Layer 10 of a small transformer language model trained on English Wikipedia (17 layers, counted from 0, width 64).
Take only the direct path to the model's output, skipping the later layers: a vector added to the residual stream pushes a token's score in proportion to its dot product with that token's output vector.

Output vectors of the tokens that the questions are about. A number n stands for (n - 500) times 0.0064.
"uary": 620 540 675 662 524 421 482 591 597 277 482 552 307 346 367 515 615 629 382 627 504 548 651 546 449 557 627 671 283 382 356 503 455 506 660 569 443 599 446 447 548 525 649 606 427 535 439 461 354 160 639 645 506 620 535 526 570 507 615 511 639 367 531 591
"왕": 563 360 709 943 347 749 322 342 640 370 357 896 27 408 104 508 671 623 377 669 273 586 659 594 370 662 680 907 176 582 381 468 377 526 903 468 347 636 297 636 539 717 731 749 121 351 394 500 323 403 617 752 616 505 562 681 730 717 731 407 709 334 596 597
"×": 494 432 576 535 557 557 483 529 451 356 532 613 467 562 421 534 594 471 464 517 430 580 473 596 340 530 530 507 434 512 439 485 482 504 655 586 457 447 362 470 498 565 514 603 426 373 440 626 387 296 618 542 567 622 554 528 481 472 555 537 608 337 453 473
"ri": 506 496 500 599 426 523 340 474 538 500 525 455 523 491 435 586 570 362 394 522 521 470 491 472 504 471 564 455 608 615 422 412 512 641 438 562 514 562 458 557 564 620 602 539 513 500 518 517 405 576 426 609 479 496 510 540 429 619 492 342 576 521 578 541
" as": 476 412 531 524 441 570 590 476 575 486 419 536 497 592 439 601 634 605 523 519 476 503 495 482 536 523 575 556 507 436 457 447 511 494 553 572 468 502 444 488 536 451 487 551 440 585 511 489 506 576 504 565 597 466 388 430 549 595 595 441 666 506 533 467
"hed": 531 453 551 744 503 681 580 570 598 460 586 514 462 584 422 466 519 600 597 629 479 530 425 415 382 505 512 621 458 640 454 392 552 581 444 615 430 549 426 627 613 482 560 682 363 308 561 507 446 574 622 619 559 477 406 655 633 598 629 594 602 459 515 492
"ince": 451 562 585 590 503 656 418 500 428 581 489 576 458 600 421 464 599 738 383 620 301 534 410 636 560 384 535 491 369 642 451 414 447 539 508 627 313 630 469 539 451 604 599 564 387 266 447 560 404 432 430 663 655 560 525 527 557 597 579 623 604 301 369 593
"om": 355 483 547 528 456 596 553 522 463 633 456 536 543 415 558 528 602 489 308 551 470 472 414 513 382 450 478 550 510 550 448 547 457 513 571 440 527 607 511 545 496 528 640 565 487 483 644 630 487 547 500 573 573 532 510 462 548 437 453 525 587 493 545 593
"==": 372 551 455 620 554 578 601 441 521 397 517 548 435 440 447 529 560 424 481 486 412 535 643 388 571 581 539 511 456 415 419 619 416 525 540 531 458 430 468 565 603 468 570 555 504 448 585 614 439 474 573 730 595 563 360 570 427 675 581 379 575 415 457 722
"on": 515 570 391 424 469 604 536 482 495 498 572 485 500 574 543 501 429 526 369 523 571 484 503 432 521 438 489 508 620 435 563 490 534 589 554 525 460 625 557 548 522 523 586 601 580 506 537 555 504 414 511 528 667 541 525 577 466 421 471 551 572 589 467 532
"ne": 691 573 520 606 465 505 520 546 599 544 518 456 483 436 384 513 680 451 384 491 432 536 558 584 465 364 515 519 500 502 619 389 392 383 435 433 440 553 411 533 536 570 591 660 370 422 459 592 479 487 489 540 518 496 464 416 548 460 587 459 609 434 547 562
"g": 570 493 523 570 489 454 441 515 540 435 560 503 497 540 543 514 610 391 481 529 555 531 563 424 558 506 403 515 579 655 437 507 551 533 450 504 564 539 537 557 395 403 554 675 408 520 459 406 502 558 730 477 473 468 618 397 489 441 563 488 549 488 548 593
"ent": 565 481 509 566 490 607 595 506 368 461 432 550 263 605 578 493 540 431 437 493 374 490 320 502 395 472 567 490 542 690 563 454 525 468 546 509 477 586 500 424 542 560 582 671 370 368 541 512 490 592 593 542 429 599 454 433 500 660 485 512 417 503 452 496
"otes": 526 440 391 601 569 526 599 457 418 418 444 620 332 498 397 441 444 468 391 454 376 515 532 571 506 581 576 642 402 515 387 525 536 473 654 435 524 629 296 607 420 530 549 617 438 457 415 511 362 620 457 490 650 525 524 424 520 576 679 447 470 374 419 488
"ions": 381 596 619 614 487 459 533 590 459 483 525 536 328 482 365 463 625 674 480 508 589 535 517 543 573 556 590 555 438 553 521 597 627 568 596 599 527 598 503 429 652 444 643 497 585 370 473 420 422 567 566 659 637 502 434 488 549 463 596 449 585 376 469 648
"gh": 477 408 616 667 328 479 474 540 520 446 319 534 258 526 450 463 754 477 385 533 329 523 709 612 664 305 513 524 455 495 380 507 461 507 548 466 469 596 391 471 386 511 577 654 319 415 432 527 430 483 567 695 540 603 528 643 515 506 526 380 583 538 543 403

Each question shows what one neuron of this layer's MLP adds at an activation of 1. A number n stands for (n - 500) times 0.00041.

n58: 620 547 501 465 545 605 485 667 768 466 701 313 819 629 576 405 354 468 596 482 376 558 561 299 352 447 519 471 485 403 572 369 613 579 618 497 783 461 431 305 486 482 490 221 333 291 499 406 814 481 536 396 358 470 342 510 755 450 299 363 605 520 235 437
Pushed up most: "hed"

n159: 297 244 399 171 387 631 412 479 630 258 701 403 487 420 522 262 503 435 486 463 97 642 464 553 508 680 747 667 776 546 667 622 481 607 621 605 205 690 351 610 363 594 389 370 647 472 401 350 481 634 543 527 733 476 491 849 606 404 531 499 467 546 195 454
Which of these tokens does it push down most? "ne"

n54: 413 366 705 472 566 328 429 453 717 308 502 193 390 613 255 496 470 304 726 746 590 702 654 605 570 667 649 598 519 514 376 512 433 538 731 566 346 414 492 577 311 419 789 552 380 418 399 680 271 548 551 551 448 492 555 490 365 452 631 585 487 296 385 494
Which three tokens does it push up most, strongest first? "왕", "uary", "×"

n66: 520 620 666 453 371 420 554 402 518 694 469 214 638 403 499 456 521 360 637 361 389 401 448 446 337 604 548 589 288 544 481 630 444 366 375 369 436 406 524 351 374 550 524 576 618 519 505 598 537 321 536 586 671 309 508 561 412 527 379 424 509 511 424 571
Which of these tokens does it push down most? "왕"

n132: 298 403 504 569 432 507 506 584 683 518 944 393 355 477 626 441 489 496 411 620 668 457 368 559 494 376 574 398 458 468 490 363 556 576 432 617 723 706 431 522 334 313 569 732 542 78 206 705 524 491 571 768 276 358 704 450 384 886 504 394 502 590 328 520
Pushed up most: "hed"

n95: 311 433 474 646 594 673 630 399 681 211 292 488 439 601 482 464 518 399 468 333 640 496 627 421 612 579 303 354 212 477 664 557 496 686 426 506 532 523 316 620 317 327 627 478 531 696 619 582 264 416 486 516 497 467 545 604 411 425 530 372 452 461 560 386
Pushed up most: "=="

n10: 545 643 562 487 535 693 384 603 480 500 634 388 564 520 396 448 418 429 398 393 367 768 595 409 648 503 694 505 504 441 427 514 494 686 450 489 212 360 459 469 554 717 607 613 486 352 620 484 413 493 632 412 385 518 339 526 392 625 749 690 517 387 436 590
Which of these tokens does it push down most? "om"

n155: 732 483 218 473 454 372 790 366 371 473 408 650 201 365 496 469 735 298 361 489 515 373 203 223 567 435 472 619 316 596 472 515 550 592 472 400 339 380 432 548 609 659 570 529 501 648 567 721 588 538 494 546 271 400 406 342 370 681 669 434 558 283 419 481
Which of these tokens does it push down most? "on"

n143: 351 555 416 286 448 808 416 426 517 382 448 560 390 445 477 901 488 418 651 456 481 556 315 385 572 211 629 477 426 733 508 511 558 352 609 397 433 681 308 368 410 507 457 595 437 645 374 683 550 591 398 560 484 436 506 311 732 415 652 606 204 458 523 418
Which two tokens does it push up most, strongest first? "ent", "otes"

n118: 582 541 679 535 413 610 469 512 311 300 577 645 452 516 631 611 529 447 441 520 748 515 248 694 406 449 471 582 468 283 313 457 406 449 632 475 642 609 190 607 628 524 113 529 657 455 316 730 300 448 796 444 478 434 474 449 490 436 544 386 665 348 563 476
Pushed up most: "×"

n2: 514 598 318 617 702 335 475 712 656 669 426 418 473 630 347 321 503 480 445 417 578 257 511 388 471 647 654 224 702 581 538 216 459 517 387 740 449 735 447 523 800 650 343 570 460 440 529 582 356 564 561 654 435 438 344 554 391 430 813 237 462 558 396 314
Pushed up most: "ri"

n24: 698 451 542 594 642 516 758 576 632 605 559 647 264 499 587 321 594 522 845 478 782 574 562 727 431 554 512 575 526 410 121 293 621 444 422 319 540 589 355 302 319 639 373 671 520 555 294 378 553 384 481 498 604 508 661 491 543 567 646 259 569 538 443 572
Which of these tokens does it push down most? "om"

n70: 493 612 574 567 775 429 536 456 626 297 539 463 431 325 580 358 478 372 486 741 379 290 517 572 364 338 446 418 478 375 235 475 427 234 692 492 335 459 511 487 476 434 611 580 759 763 746 329 454 535 614 529 589 353 470 476 549 743 510 656 346 539 398 541
Which three tokens does it push up most, strongest first? "uary", "==", "otes"

n78: 614 496 470 525 330 405 405 555 584 460 619 663 78 540 620 187 464 591 334 680 399 524 321 765 565 563 468 615 341 474 621 576 536 493 384 476 735 474 660 338 349 536 420 653 595 637 836 482 443 414 608 537 369 896 129 473 478 498 559 646 389 899 376 199
Which three tokens does it push up most, strongest first? "ent", "gh", "uary"

n36: 543 503 373 473 583 590 578 441 802 316 680 212 535 555 649 441 557 474 263 549 626 818 338 500 653 587 472 756 509 627 404 337 474 862 357 484 502 716 522 590 588 431 600 579 537 300 355 337 384 652 594 516 489 409 479 556 414 417 640 356 494 444 518 274
Pushed up most: "hed"

n145: 649 671 398 517 548 303 637 406 500 552 410 514 240 639 297 431 575 293 564 682 681 538 579 465 397 592 494 514 443 420 394 700 667 239 361 457 529 851 558 509 635 344 390 718 504 147 568 259 568 525 403 344 567 566 702 372 547 571 315 695 599 325 558 48
Pushed up most: "otes"

n101: 352 439 516 570 452 394 558 824 593 540 491 517 604 567 588 564 603 430 392 415 321 379 499 471 554 662 403 612 817 488 631 452 261 541 626 561 545 376 531 441 380 585 408 597 490 490 547 525 499 600 248 519 655 605 762 637 629 520 484 608 512 551 698 498
Which two tokens does it push up most, strongest first? "om", "gh"